Layer 10 of a small transformer language model trained on English Wikipedia (14 layers, counted from 0, width 128).
A neuron's activation on a vector x is GELU(weights . x + bias), where the dot is the dot product.

Input weights of the MLP neurons that the questions are about. A number n stands for n times 0.0093.
n2 (bias -0.046): 21 -8 28 -14 8 -23 13 -24 -22 -11 -9 -35 -25 10 -3 -34 8 11 8 -27 -47 -47 -18 -10 46 4 4 19 18 10 51 16 1 -15 -27 44 46 -32 0 23 11 19 -9 -26 34 -88 22 37 12 14 31 -12 -25 -5 -17 2 -39 25 -2 15 13 26 3 -12 -16 36 -63 10 39 -8 10 4 -8 -34 -3 -6 10 2 19 -19 5 3 19 -28 -33 13 28 35 39 7 -21 -27 -4 10 31 12 -8 8 29 8 -25 16 -7 5 -56 -47 11 -39 2 -18 -26 5 34 8 -22 -53 1 5 75 -25 -14 -5 16 37 2 -8 -31 -23
n29 (bias -0.038): 47 -16 -33 -2 -9 8 -23 -9 -24 24 -14 17 -15 22 50 24 -31 2 -3 -7 9 4 -50 -1 -2 -22 -10 50 -53 -39 15 9 -7 8 -4 3 -6 16 -31 12 13 7 -5 -2 12 -28 6 38 10 16 -1 6 -13 -31 -11 -4 19 -31 -9 11 2 12 14 -16 1 32 -21 7 50 30 -26 -26 -30 -4 -6 -13 -1 -8 4 -16 -4 14 0 20 13 -8 10 -18 -2 -23 7 -34 20 10 22 -36 9 41 -16 -41 8 3 20 14 -12 19 41 -2 -22 37 13 -1 46 51 12 -15 -13 12 -18 -17 -3 32 8 5 17 -9 13 -12
n57 (bias -0.050): 27 4 20 -27 -11 28 -15 -23 -6 -27 -43 4 -15 19 3 -14 -8 -8 2 -11 34 -17 -30 8 15 -12 -23 -6 33 10 43 32 11 23 0 -28 -37 -42 -16 -45 9 13 -9 -42 -14 4 -37 36 -6 -18 10 -4 -19 -38 -31 5 -32 -8 7 -13 -26 24 -3 -13 22 -14 -18 44 29 9 -11 -6 1 15 -38 69 -8 20 18 -61 -24 -8 3 12 -2 15 15 -36 16 18 17 4 39 3 19 -19 22 -11 -2 -41 -1 -20 -6 25 -14 30 1 15 14 17 -35 27 2 1 44 10 21 -9 -60 10 16 39 6 -57 -1 22 15 -30
n72 (bias -0.095): 3 9 36 10 12 -29 -25 -6 3 -17 -48 6 14 -18 39 20 -8 66 12 63 33 15 -10 -31 12 -27 -18 -10 28 -25 -32 36 -5 -5 -33 -12 2 27 -18 -38 -1 6 55 -23 -10 3 8 -8 -19 -22 -7 -15 -57 -6 8 -21 5 -3 30 -10 8 8 -41 9 5 26 34 3 5 12 -18 -28 14 -20 34 -1 -42 -8 -29 -41 26 8 -68 -19 39 -15 -14 17 21 -7 10 -1 5 -16 28 2 5 -7 -49 1 -44 -12 5 12 2 -4 13 4 21 -34 -22 25 -9 21 22 8 -7 -10 -45 -13 -11 7 -7 -70 59 10 17 24
n123 (bias -0.028): -7 -12 15 18 -40 -6 -14 15 -6 -1 2 17 1 -33 -9 21 -16 63 -57 1 -22 8 14 -8 29 12 -43 8 9 -31 18 -10 5 -3 -19 -3 -17 -13 5 -55 3 11 29 2 14 -7 18 9 10 13 5 12 -37 3 40 -22 -54 5 11 -1 7 6 -3 -5 25 12 31 21 -18 -1 53 1 -20 -21 -16 -3 -27 29 -2 -20 21 16 1 8 -24 -26 7 -27 -18 16 -18 -22 35 4 -6 11 25 -9 16 -26 14 21 2 1 -5 34 -11 -4 25 -18 5 -34 -15 10 23 -27 -24 -17 9 -17 35 27 4 -26 -1 34 -1 3
n161 (bias -0.052): -24 -5 -5 -18 26 38 -9 -11 -24 -9 14 -9 -25 -27 -8 13 -21 -3 -5 38 -5 -32 7 -4 1 -29 -15 12 15 -28 -13 28 -20 -7 43 -13 1 -5 25 5 17 -6 -27 -15 -39 -1 -36 -8 -20 -13 2 20 -12 37 30 -14 -28 8 -3 -19 -15 34 32 -1 -23 14 31 30 63 -15 -26 -25 -12 -40 -6 18 37 25 22 20 -38 -17 1 -14 -4 -3 -16 37 22 -23 -49 -29 2 29 31 11 -11 -22 11 32 -41 27 -36 17 -9 26 -1 -11 15 -6 5 16 -7 35 -3 4 -23 43 -13 -14 7 5 9 -17 19 -23 9 -7
n177 (bias -0.071): 5 -4 28 -6 20 -5 24 9 10 -4 6 47 -16 24 -1 17 10 26 -37 -18 -25 6 -13 -23 31 -9 -7 36 -14 -16 23 6 -9 -10 -27 10 -15 -28 13 0 14 39 28 -11 10 -23 9 22 6 -18 3 -16 2 19 45 -2 -29 -45 1 -56 -25 -3 -26 8 3 -25 11 -3 27 35 41 19 3 -33 7 32 -29 -7 -1 11 8 -12 27 -9 16 -35 -5 -39 16 -16 -15 32 -4 1 -24 -11 -14 26 19 11 8 4 2 32 3 10 -26 12 -25 32 -29 -16 -6 -12 6 -7 -12 -6 4 15 -8 -8 20 -1 -40 -58 4 -27
n191 (bias -0.191): 37 35 -42 56 7 -32 21 3 0 -27 3 -4 0 11 4 -5 12 -13 -3 24 -35 -19 -45 1 -36 2 -25 35 -30 -2 19 9 -21 -19 -25 -16 -2 8 -40 -15 15 -30 -28 -9 95 -42 8 3 -36 41 38 -4 -29 -39 15 -25 7 -47 18 38 -22 29 19 10 4 20 -18 7 32 -16 9 -14 4 -6 -19 -5 9 -53 51 13 -9 -12 26 38 -3 25 -55 -19 -9 12 26 -37 12 -27 40 -14 -20 -56 18 -31 44 37 31 9 -24 41 -49 11 44 25 35 -39 6 -4 35 -38 -6 -42 -34 -21 -44 -67 36 -6 -29 -3 29 -46
n199 (bias -0.067): 12 47 -3 2 -40 -3 49 1 20 -10 -14 25 20 15 -6 -11 -15 13 17 -32 7 -43 -25 -52 -13 0 -33 -5 -29 8 -4 -17 -15 -30 -12 -9 -41 -27 35 -16 3 4 -7 -3 15 15 -25 41 22 41 -14 13 -11 5 -17 16 10 -9 22 6 3 -3 -9 -14 2 -18 -17 28 55 -10 20 13 -3 -26 -5 -16 -20 -13 -15 -5 -5 6 11 -38 20 -10 14 11 3 -48 -34 8 16 12 -3 36 -20 -8 17 -25 -24 23 4 49 -1 -18 -3 1 19 18 7 -16 16 51 4 -7 -16 6 5 -3 -25 7 4 -41 13 -53 34 22
n235 (bias -0.055): 6 4 -9 19 5 -17 15 -7 3 19 -3 17 -36 4 -23 -51 -12 -1 25 34 -25 -13 -18 -22 17 26 -15 0 -18 5 18 43 66 -29 -23 14 -8 6 17 21 22 13 -30 -6 5 -5 -54 -21 -5 18 1 -14 2 -33 -29 -30 -15 -28 27 30 7 -29 -30 4 -23 -8 55 22 7 -30 -5 41 -8 30 -37 -33 -20 11 25 4 20 48 15 -12 -13 1 21 23 3 -26 -3 -10 -26 -11 10 25 -23 1 30 -4 -30 8 36 3 15 -14 -23 13 -39 -24 -30 -5 -15 -8 -24 -25 15 -15 15 -67 -24 39 10 -19 6 -11 40 36
n236 (bias -0.134): -25 14 -7 10 33 11 42 -14 27 -4 -53 3 -22 12 13 25 -38 -6 2 -28 -15 -38 22 21 28 -28 8 -1 -13 -18 31 34 29 -14 -7 43 21 1 -17 -13 32 2 -12 5 20 -58 -12 -8 -35 40 38 -2 -42 13 -13 13 -16 -30 13 -18 -21 27 -18 20 -7 -34 -1 -17 29 19 -6 17 -4 -40 -63 28 -36 -28 36 -6 23 4 -23 -11 3 -33 14 -27 -12 -20 -2 4 -24 -12 5 -21 15 -35 -26 -9 3 21 -26 61 -16 -29 20 -25 -22 -19 -28 13 21 65 3 -10 6 6 43 -2 53 15 2 -17 9 -29 9 -11
n241 (bias -0.074): 35 -38 26 47 -25 -42 -18 -7 -13 -26 27 34 -33 29 -30 -14 -8 -44 8 -31 15 -34 16 -15 14 -5 -15 8 -19 40 36 -40 12 1 -7 32 -28 17 -11 13 19 9 -11 -34 -3 2 40 46 19 12 1 26 -5 27 -10 -4 12 -45 0 -40 -16 20 23 55 -53 -26 11 23 18 3 -25 -24 -21 3 -41 6 -17 15 -10 -23 8 53 5 -5 7 -16 -7 -8 -18 -69 -9 4 -19 24 33 -3 6 -5 -19 1 -6 -3 12 17 -2 4 -4 2 0 -41 20 -16 -12 6 -25 -12 -6 -36 -33 0 17 30 74 10 28 25 -7 -57
n304 (bias -0.114): -15 3 -41 -17 52 -21 12 -27 8 -11 26 30 15 -11 -18 -29 1 43 -12 36 2 3 0 -18 12 -8 -3 -44 -14 -1 22 -15 -19 3 11 19 3 -22 -34 -10 6 51 37 1 -16 -12 -2 11 11 -37 16 3 -30 29 -6 -1 13 23 23 -17 25 5 -3 40 -17 -7 -4 -29 -18 -10 -19 -3 8 -6 10 5 -21 23 17 -23 30 9 -3 -17 25 -21 54 -4 6 1 -39 -8 33 -10 23 -25 -23 26 -17 46 -60 -41 7 7 13 -9 -33 -10 14 14 -47 -25 -7 33 10 -6 -13 22 -14 -21 13 24 -1 -13 -5 -37 27 3
n344 (bias -0.015): 49 -40 -7 47 6 21 46 -11 -1 39 -7 11 -15 33 24 9 -2 38 -26 21 13 -28 -6 -16 -1 -41 -4 -13 12 -17 2 1 1 -1 21 -1 -22 -25 31 -4 -1 10 -10 7 -2 -21 6 20 0 -18 -5 4 -9 38 -9 -1 -8 12 -7 5 32 -15 -1 38 -12 -15 34 15 -3 -5 14 27 -12 -9 -18 -11 4 -11 7 11 0 5 -15 -27 14 -12 5 11 22 9 -2 -15 16 20 12 -10 6 -40 -13 -19 6 -22 11 18 -11 -13 14 -36 14 -18 13 2 1 -17 25 -9 -49 -9 20 -32 -10 -7 2 -45 -5 -27 53 25
n355 (bias -0.111): -23 2 25 -27 -14 -20 -2 -29 -2 2 -24 8 10 2 -12 -13 -28 -25 29 32 -40 8 -52 -68 -9 -26 -27 0 -15 -35 -23 30 39 14 -22 32 -26 -28 -13 -15 25 22 18 -6 -22 4 -5 2 19 48 -47 0 4 21 18 36 15 -26 11 24 -1 25 12 -14 10 -26 19 -10 26 -21 35 31 4 -13 -21 -15 1 -40 18 7 -26 -9 -8 -72 -11 12 4 11 -9 5 12 18 35 7 31 10 -22 4 -28 34 -47 25 4 -29 -44 -36 -52 -15 47 -42 -2 -21 -2 16 9 -27 4 29 -1 3 52 31 74 -25 -7 -12 24 35
n362 (bias -0.095): -11 32 -3 29 -4 15 7 -6 5 -24 -43 -18 -49 10 6 -4 14 12 -19 -16 6 11 10 6 35 -7 -3 -37 12 -26 47 22 6 6 -21 -18 -25 12 -10 -32 18 -39 17 8 -1 0 -12 -44 2 -41 -4 -40 15 15 -4 20 -22 -22 9 -23 -14 -3 21 70 -11 -29 -16 34 21 16 -29 56 9 -36 -1 -17 -5 28 24 -65 -46 27 -26 18 21 -25 -8 45 23 44 -10 5 -6 -5 -9 -1 -40 8 51 -18 -26 -13 -6 26 6 4 38 10 -7 14 -10 12 -35 31 25 -39 12 -30 -3 16 -9 27 4 2 10 -26 1 -5
n369 (bias -0.086): 37 -35 14 -10 -7 -2 26 -3 -7 22 -14 4 -2 -15 18 -22 -13 48 15 4 25 36 -17 7 -23 -8 -13 6 -24 -5 9 35 -28 -1 -17 -47 1 35 6 -2 3 22 -12 22 10 -5 -19 -8 -17 -20 16 -17 -4 40 -21 13 -8 -14 28 19 -2 1 -16 6 -10 1 10 -7 -5 0 -18 -29 -14 5 -25 -22 9 5 16 20 -13 -7 -4 2 32 -10 25 -26 18 -14 -40 -11 9 18 -4 -61 5 -6 -2 -22 28 -28 -7 -12 25 -23 -2 -45 35 -13 -4 -20 -4 -9 27 -3 -10 -15 -5 -33 19 15 10 -30 -2 -25 21 28

Each question shows a token from some text and the vector x that enters the MLP there. A number n stands for n times 0.075.

"58 ": 10 14 8 -13 -5 13 7 -1 9 3 16 -4 0 -5 -2 1 1 16 13 3 14 10 5 -3 0 -11 0 21 3 15 -10 3 -18 5 2 -11 -3 3 -1 10 -16 -5 -20 13 10 1 19 -4 0 8 -13 5 -7 20 0 -7 2 -4 -63 20 1 -15 7 5 -12 7 -11 -5 2 -18 -18 -1 5 4 -11 -16 -4 -10 -19 3 12 -6 3 1 -1 4 2 -7 -12 4 4 3 10 4 -22 9 -3 15 -3 3 2 -17 -7 -22 -5 -29 8 30 4 4 8 23 0 5 -5 -12 18 14 -5 26 -2 -18 -4 -8 -7 -2 13 9
The neuron with the highest activation: n369

"Bir": 14 7 9 11 -4 -3 -20 23 -7 -5 4 6 -9 6 7 5 10 -7 4 -1 -5 -2 -3 -14 2 11 5 -2 11 3 -3 -3 2 24 9 9 7 5 0 2 -25 6 1 -11 4 13 9 6 -6 2 -11 -9 1 -8 6 4 5 21 -48 2 2 -2 14 -16 4 -1 -5 -7 -22 -1 -2 13 -21 -4 -3 -1 -1 11 18 -3 4 3 9 18 3 15 5 -18 -20 3 -5 8 14 -2 -10 -2 1 -5 -5 -2 1 3 -10 3 7 2 -15 24 -8 8 -14 8 4 3 -12 3 9 -10 -3 17 5 1 -64 -1 2 31 -10 -15
Which two neurons fire most, strongest first? n57, n123

"helping ": 2 12 -5 0 -9 0 0 20 -5 5 10 6 16 -13 3 5 -10 -8 2 -17 -8 -4 3 -13 5 1 2 5 -13 25 -5 2 -6 -3 -3 3 -4 9 -8 1 -3 -2 -20 -6 4 5 -12 4 6 0 3 3 14 -11 7 0 -9 11 -81 4 -5 2 3 -8 4 -9 -9 -4 -6 -12 -3 0 4 -15 6 7 1 1 17 3 2 6 -2 -2 5 3 7 9 19 -3 5 -9 14 -4 21 9 -4 5 -1 5 -5 1 -12 10 2 -11 0 8 -6 1 -4 3 6 -4 4 16 9 1 -8 17 -5 3 6 -2 7 15 -4 11
The neuron with the highest activation: n199

"Tom": 0 -3 0 11 -13 -9 -4 14 -11 3 20 -1 -8 -2 2 13 1 3 0 7 0 24 29 13 10 -1 4 3 3 11 21 -15 -13 6 -6 1 1 14 -15 -16 -40 23 3 5 -6 7 -5 -2 8 2 17 -5 31 2 -11 -18 -13 1 -36 -3 -10 8 -3 -10 -2 -3 -30 1 17 7 1 4 15 -1 0 -9 14 -9 -3 -12 3 11 -10 -1 1 3 -5 -4 -15 4 1 8 17 7 -13 0 -6 2 7 -2 -3 -4 8 -4 11 7 -4 9 2 8 13 5 -1 -7 6 -2 32 -10 5 24 -4 -5 -65 0 -6 4 6 4
The neuron with the highest activation: n362

"Sally ": -1 2 -6 -4 -10 1 -3 7 -7 15 11 11 -6 23 3 14 3 -7 -14 2 4 1 5 -1 23 -17 5 -5 -4 11 2 -13 -10 3 3 7 -7 1 -11 -3 -16 1 -6 -11 5 32 -5 -5 25 10 4 -2 12 1 12 1 -4 -7 -71 10 6 -12 0 -13 3 5 -13 -1 2 -2 2 12 4 4 -1 12 8 4 -1 9 -8 9 6 2 -10 11 19 -13 10 2 13 -9 -7 -3 -17 -11 4 17 -8 17 4 -11 -17 -5 4 -4 10 -1 -18 14 -1 12 -13 -1 4 17 20 -2 0 10 -10 2 -16 7 -7 7 0 0
Which three neurons fire most, strongest first? n29, n177, n57

"ot": -8 7 -11 7 9 10 14 -2 13 -9 -2 -7 12 5 5 2 -3 -13 1 0 11 21 21 1 18 7 -12 -9 21 13 -15 7 -6 9 17 -9 14 3 6 3 -20 2 9 -7 -23 6 -7 -3 -2 -4 10 14 -5 -1 -6 0 -6 8 -26 -7 -15 6 -15 1 -2 -14 -1 -1 -17 -2 -1 -5 -7 0 3 26 14 1 6 22 -4 0 6 -15 -7 2 4 8 -20 18 -24 -14 -12 -19 -13 35 -2 6 -4 -1 44 1 -3 -30 -9 18 1 2 -5 -10 11 -4 1 -4 -9 4 7 -2 4 -1 0 11 -57 17 5 8 -3 4
The neuron with the highest activation: n161

",": 9 -11 -6 -17 1 -15 -3 3 5 -5 -2 -18 4 -3 -2 -11 0 2 20 -14 9 -5 -13 -5 2 -9 4 7 32 -7 -26 13 -11 8 6 3 -3 -1 7 -8 -13 23 -14 14 -4 4 10 -5 0 -8 10 -4 -9 14 12 8 5 9 -57 -1 -9 -13 3 -12 2 -1 -3 16 -13 -25 5 6 -5 12 3 -3 6 -3 8 17 -3 -9 -9 9 21 9 -9 0 -6 -8 -8 -4 0 30 -6 18 -1 13 -3 17 14 -1 2 5 19 -11 -8 2 4 -4 -2 10 2 -2 2 -7 4 3 12 -17 -17 -11 -13 7 4 -1 -6 11
The most active neuron and its activation: n161, at about 1.2

"from ": 7 2 -5 6 -5 -5 5 9 5 5 3 2 -6 -11 2 6 -4 -8 7 -10 -4 1 3 0 10 -4 4 3 -2 2 1 -1 -5 -5 4 4 -1 1 -2 0 1 1 1 1 -2 3 2 7 1 4 1 2 7 -4 6 -10 -4 2 -93 1 -2 4 -2 1 0 0 0 -4 4 -6 2 0 -2 -8 2 -4 4 4 11 5 7 1 0 -3 7 0 5 -4 0 -7 0 -2 1 8 14 1 2 4 -4 5 3 -1 -2 9 2 8 0 8 -8 2 -3 -4 -1 7 1 0 -3 7 2 7 1 0 4 -1 -1 5 -5 0
The most active neuron and its activation: n29, at about 2

"ers": 14 -7 -12 -20 8 24 11 2 12 15 12 19 0 2 4 16 11 -11 2 16 -1 -1 -21 4 -3 1 12 -16 5 11 -14 -5 -9 17 -3 -5 5 12 -13 14 -3 -5 1 -11 8 4 2 14 -4 2 10 10 -3 -15 4 8 6 11 -37 10 -21 1 14 -10 -2 -19 -23 3 -6 -1 4 7 -3 -8 -4 10 -10 -12 -6 33 9 2 -9 -4 4 9 1 3 -31 0 -20 -3 7 -10 2 6 -20 -4 -3 -18 8 5 8 -3 1 14 -5 41 -4 17 3 -9 1 -3 2 9 21 -3 13 7 -9 5 -59 2 -2 -1 -7 -11
Which two neurons fire most, strongest first? n191, n29

"a ": -2 5 1 8 -6 -3 3 12 5 -8 11 -2 -4 4 5 5 10 -10 -1 9 5 -7 2 8 13 -1 12 -3 9 11 -1 -2 -5 11 -5 4 -8 7 7 -6 7 -19 -24 19 10 15 -7 -1 3 -1 3 5 -1 -12 5 1 -1 2 -83 1 8 -6 -5 6 -1 -2 2 -1 -7 -4 -18 11 2 5 17 -3 -8 0 -6 7 1 -5 4 4 7 -3 -3 -5 0 6 1 -9 6 -3 -12 2 -1 -9 -9 -1 7 3 11 16 -1 -2 12 -4 -1 2 -3 31 11 8 8 -22 0 17 -3 -6 -2 0 2 2 -5 -4 -9 -5
The neuron with the highest activation: n362

"B": -6 4 11 -5 -5 -7 -4 -3 3 8 -9 40 -4 2 1 8 10 2 16 4 2 -3 12 6 -12 2 17 8 3 -6 -6 -1 4 0 -4 -6 -14 2 5 5 -12 6 -5 -3 3 5 -14 12 12 4 9 5 11 -4 -12 -9 -3 10 -37 2 5 -5 -10 2 -1 -3 5 -12 -12 -17 -1 1 -20 5 -4 -6 -4 10 10 0 -2 -9 -4 -3 6 -2 1 -17 -1 -2 7 6 -5 11 -7 6 8 2 -5 15 -9 2 4 1 3 -3 -3 9 -9 -4 -4 36 7 8 -10 11 -1 6 -3 -15 -8 5 -69 -4 2 3 6 21
Which two neurons fire most, strongest first? n235, n72

"A": -5 -8 4 17 0 15 9 17 -5 19 -3 23 17 7 -4 14 -9 5 5 -14 -7 7 10 -11 -8 4 11 0 9 -14 5 -13 7 -8 0 -10 -7 -1 5 -5 2 5 -13 2 4 17 -10 1 -2 3 -2 -1 -2 -8 0 -8 4 3 -29 -2 12 -7 7 9 1 -14 -20 -10 -3 -14 -4 1 8 0 2 -8 -11 7 -5 6 -7 -15 7 5 13 -13 12 -21 -27 2 6 6 1 30 -26 9 11 4 7 18 -6 2 29 -14 5 -11 -6 15 -12 6 18 21 9 -6 -12 -2 9 -12 -7 -4 -9 13 -65 -6 12 5 2 18
The neuron with the highest activation: n199

"rit": -7 -13 -2 -6 6 22 2 8 4 -11 -6 4 6 -22 -7 4 8 9 4 -4 15 16 -2 1 0 14 -23 -5 36 13 -20 14 -15 13 3 -9 8 3 0 -4 -16 -14 9 -8 -15 14 5 8 -4 -18 -1 11 9 -8 -6 10 8 3 -42 0 -19 -2 9 5 1 1 -11 1 -21 4 -3 1 6 2 -9 12 21 -3 23 -9 8 -6 12 6 -2 10 -18 20 10 13 -7 -13 -8 0 -4 17 4 7 -12 -13 14 -11 -23 1 13 11 21 8 -4 -11 11 2 -3 7 -27 -5 -1 14 -14 11 15 -2 -48 14 -12 26 -7 -13
Which three neurons fire most, strongest first? n57, n161, n362

"with ": 2 6 2 3 -7 -1 -1 -1 -9 9 12 8 -3 -7 3 3 0 -8 6 2 -4 10 4 -7 8 -6 4 -3 6 4 -3 -4 0 5 5 4 -8 1 -1 5 -1 -7 -4 -2 2 0 8 3 -1 -6 3 2 15 -5 3 -6 -7 0 -89 6 1 -8 -8 0 -12 1 -6 0 4 -12 0 5 1 -5 2 0 8 6 6 -5 -7 6 3 2 4 8 -1 1 8 -9 5 2 2 3 18 2 3 -3 -4 11 1 -7 2 5 5 6 5 15 4 6 -3 7 6 0 -1 4 1 18 -4 16 -11 0 2 -5 -2 -1 -4 -11
Which three neurons fire most, strongest first? n161, n241, n29

"| ": -4 8 -2 5 4 -8 -6 24 -7 -3 10 -7 -2 -11 13 3 -6 -6 34 -20 4 -10 -1 6 -14 -7 -15 12 9 -6 -10 1 -1 0 8 3 0 6 -1 2 -3 -17 -5 -5 14 1 0 -4 -15 0 2 -6 -1 -3 -9 -7 -6 9 -55 -3 7 1 12 1 8 7 -6 -23 -1 -10 2 -10 7 8 2 -14 -3 -8 0 -3 11 -15 7 4 3 -6 -4 -9 3 -7 3 6 -7 5 -5 4 7 14 15 0 6 -11 -11 -2 14 -9 -1 8 1 -9 -9 5 -3 2 22 21 4 -4 -16 10 0 -5 7 19 5 6 -3 4
The neuron with the highest activation: n191

"|": -2 3 6 -3 0 30 3 19 1 -2 16 6 9 1 -5 -13 -5 0 22 17 -10 9 -6 10 12 -13 -5 -17 -16 16 -11 21 -16 20 -15 -3 -8 12 8 23 6 18 8 6 3 -6 -6 -3 1 -4 -7 -4 19 -1 -17 7 16 21 -16 11 19 -13 -8 -12 -4 2 -25 -34 -3 -17 -3 -11 -8 17 0 -20 16 -11 -36 -3 -11 -5 1 7 4 -8 14 -2 -17 -4 -7 -18 -8 2 12 27 -1 7 8 -6 -5 -2 0 -10 -25 -10 -16 5 23 -11 4 23 -11 -11 -7 23 4 4 3 9 -5 -4 -16 14 -24 -5 -21 31
The most active neuron and its activation: n369, at about 1.2

"o": 13 -6 -7 15 -1 19 1 10 3 13 -5 14 -3 0 6 21 -6 -1 1 0 13 12 -18 -3 1 7 12 10 10 -1 5 7 2 1 4 -20 1 4 3 4 -11 17 -12 5 2 19 -3 16 15 -4 -7 19 1 6 -1 -4 -7 7 -21 6 -3 -9 -6 9 2 -12 -17 0 -7 -22 5 10 9 -10 28 -10 16 -10 -10 24 0 -13 -10 -11 2 -12 -4 8 -29 -3 -7 -12 -3 10 -13 9 -10 -2 0 2 18 -1 10 -14 14 -1 -1 3 -10 13 19 -12 -6 -2 3 19 6 -7 -5 -11 1 12 -77 -13 6 -2 0 7
The neuron with the highest activation: n344

"is ": -3 5 -1 12 -1 5 -2 16 -1 -3 -6 -11 -1 -4 -1 3 1 -6 0 14 1 -5 5 21 -6 -6 7 -10 6 8 -16 4 -14 1 -2 -13 -2 7 -5 -1 -3 -9 3 -7 21 -4 17 1 -1 -6 -9 -9 -3 12 -7 -3 -3 -3 -80 17 2 3 2 -3 5 -1 -9 -11 0 5 3 10 3 -10 11 -14 10 3 -4 7 -6 3 9 0 7 -7 7 -17 -21 13 -6 -8 -6 9 17 8 5 4 -1 15 -5 13 4 -9 11 4 4 -11 -1 4 0 -5 11 6 -3 -2 8 7 0 -3 1 9 9 16 3 3 2 -11
Which three neurons fire most, strongest first? n191, n29, n2

"8 ": -4 2 6 -14 16 0 7 -9 13 -1 2 4 -9 -10 -6 5 -9 9 9 -1 17 -4 9 -10 0 -2 17 2 28 26 -25 -3 -12 7 3 -17 3 4 -2 -1 -14 11 -20 26 -1 9 16 4 3 3 -5 -15 -5 3 -7 19 10 9 -69 -3 1 -11 -14 5 6 -8 -1 -5 -10 -20 -13 8 -10 6 -16 -16 2 -9 9 8 9 -7 11 17 4 -8 17 16 16 6 -5 6 -1 3 -1 11 3 10 -5 7 14 -7 -10 -22 -9 -13 10 11 -1 -3 -2 0 2 -23 1 0 -2 0 15 14 -10 -11 -3 3 2 3 3 5
The neuron with the highest activation: n344

"ap": 4 -25 -5 7 -11 5 11 -8 6 5 -14 7 17 -6 -5 -15 -4 2 -3 17 18 15 25 -15 20 2 16 -1 4 23 -7 9 -7 1 21 -21 6 -2 -8 1 -25 8 -2 7 3 17 -6 0 4 -8 -21 17 -17 1 12 -1 -4 2 -37 -7 8 -21 -6 5 7 4 -10 16 -18 -13 -12 4 12 5 23 -5 12 -8 -13 2 -3 -11 -2 -14 6 -11 -6 -1 -12 8 5 8 -4 12 1 18 8 8 -8 1 19 -13 20 6 -18 -16 -6 14 0 -1 -4 9 18 4 0 -14 28 13 -5 -10 14 11 -58 2 -4 9 -4 -2
The neuron with the highest activation: n72

"ey": -9 10 -12 -5 -1 8 5 0 -13 -3 10 17 -4 3 -6 12 1 -20 5 10 21 4 9 -1 29 10 26 -19 3 12 2 1 -6 22 -13 -6 -1 5 1 11 -7 14 1 4 -8 15 10 7 11 -4 2 8 10 9 11 9 4 15 -39 -4 7 6 -3 -2 -8 -9 3 -11 -10 8 11 -7 6 -31 -3 3 0 -5 -5 23 4 5 -8 -11 2 -2 0 0 -30 2 -6 7 -16 0 0 1 -16 -6 1 9 12 -6 3 -3 -5 11 -8 14 -20 -3 -3 9 -5 3 0 -4 7 -18 3 23 4 1 -67 10 -2 -5 1 -15
Which two neurons fire most, strongest first? n177, n304

"dr": 10 37 13 -11 -2 0 7 -1 24 8 21 9 -1 -3 0 -2 11 6 0 0 7 25 2 14 -24 -10 -7 0 -5 3 -9 -10 3 -1 0 20 -8 16 -27 -5 -15 -1 -3 6 7 -9 7 9 3 3 2 11 7 -4 -2 -14 -3 5 -35 13 6 4 -16 7 6 0 -15 0 -9 3 9 -3 10 -16 3 -5 1 16 -4 15 -3 7 -10 26 2 11 -6 -25 -25 -3 5 14 -19 -13 5 -1 14 -6 2 4 16 -16 -14 -12 -12 10 -16 12 1 3 1 23 -17 0 -13 -10 -13 10 -5 3 1 6 -50 0 14 39 13 -25
Which two neurons fire most, strongest first? n191, n123

"1": -4 6 -2 15 5 24 14 14 -6 10 -4 1 -7 3 -3 16 -3 -13 15 -5 12 4 -5 1 -1 -8 3 -15 8 -1 -13 11 5 0 -10 1 -16 -5 -4 28 19 -20 -10 15 -3 22 -15 -6 -1 -10 0 -10 24 -4 16 -19 7 8 -34 3 5 -23 30 -2 -2 10 -7 7 -15 -34 -12 7 16 5 0 -14 -2 2 5 4 -4 -4 3 9 11 -4 12 -15 6 3 9 -1 -4 16 -12 12 18 -10 -1 15 -2 6 -2 -10 -7 3 -16 -11 -7 14 15 3 -3 -10 -16 12 31 -22 -2 -14 13 7 -49 -3 -11 -14 13 10
The neuron with the highest activation: n235

"15": -4 17 -9 6 16 -4 -13 5 12 18 0 5 -5 -15 -11 8 4 -19 18 4 3 -12 -6 9 -2 7 17 -8 12 9 -13 7 9 -2 1 -2 11 9 8 11 -10 6 -20 9 -2 4 -3 -2 -3 3 -6 -2 6 3 7 2 5 10 -47 -8 2 -3 2 -4 14 18 4 -10 -10 -29 -9 6 1 26 -2 -11 11 5 -1 12 14 -3 -10 7 12 6 0 -22 14 -1 3 -11 -4 13 -5 14 1 12 4 15 -1 -5 3 -6 2 -13 7 1 -11 -6 0 -13 3 -11 -9 -3 8 9 -1 -4 -9 -3 -58 -13 8 5 -5 1
The most active neuron and its activation: n235, at about 1.8

"202": -10 4 -2 -5 14 1 12 31 6 13 -6 -7 13 -3 -5 8 18 20 26 4 16 15 10 -1 0 -10 13 -4 3 -10 4 -8 -17 12 -4 6 5 -7 -9 -20 8 -9 -13 14 8 17 1 -18 -12 -14 2 11 6 4 -2 -2 2 7 -48 2 -11 -18 -3 -27 4 8 -12 -29 13 -15 12 -9 -9 0 -4 -4 7 11 18 11 -1 -2 -14 0 2 -2 9 -11 3 -9 11 0 2 5 -4 9 5 5 4 -3 0 -31 -11 -12 -2 -4 -6 8 -2 -4 6 11 -5 1 -23 -9 19 14 -5 -1 -1 8 -24 -7 10 -5 19 12
The neuron with the highest activation: n369

"==== ": -19 -2 -11 7 5 0 6 7 3 -9 -3 13 8 -9 3 -12 -8 -4 30 -12 2 -16 3 -15 11 5 0 5 -5 9 5 14 1 -4 -9 -1 -3 -6 1 -1 -4 -9 11 1 -7 1 0 -10 -1 -8 5 10 10 -6 3 2 3 -5 -61 9 -2 -4 20 -9 -4 7 -15 -13 10 -28 4 13 6 -11 -3 -5 -13 4 11 6 0 -11 -4 10 9 1 -4 1 -1 -7 0 -3 8 0 -16 1 8 -9 4 13 4 0 -9 -9 -8 -4 2 2 -1 -7 4 15 -4 3 -6 34 20 8 6 3 3 -3 13 -4 -2 13 1 7
The most active neuron and its activation: n355, at about 1.7

"Ma": -2 -20 11 11 0 7 7 11 15 6 -9 13 2 20 -8 15 -3 11 8 -5 -5 -15 10 -6 1 -3 -8 -4 -2 0 10 -8 23 -18 4 5 -5 14 -5 -14 -21 13 -6 4 -4 6 4 14 -5 2 8 -4 -4 -7 -12 1 -1 2 -18 5 -3 4 2 6 2 3 -5 -6 -2 -18 -7 9 7 -10 33 -16 8 2 8 5 -2 -15 1 13 11 -1 9 4 -31 -4 1 -3 -9 15 -11 -1 4 3 4 9 -14 -4 -8 -2 13 -10 -10 9 -6 4 8 7 -9 0 -3 32 9 15 0 11 -4 16 -78 -9 -17 13 5 -9
The neuron with the highest activation: n304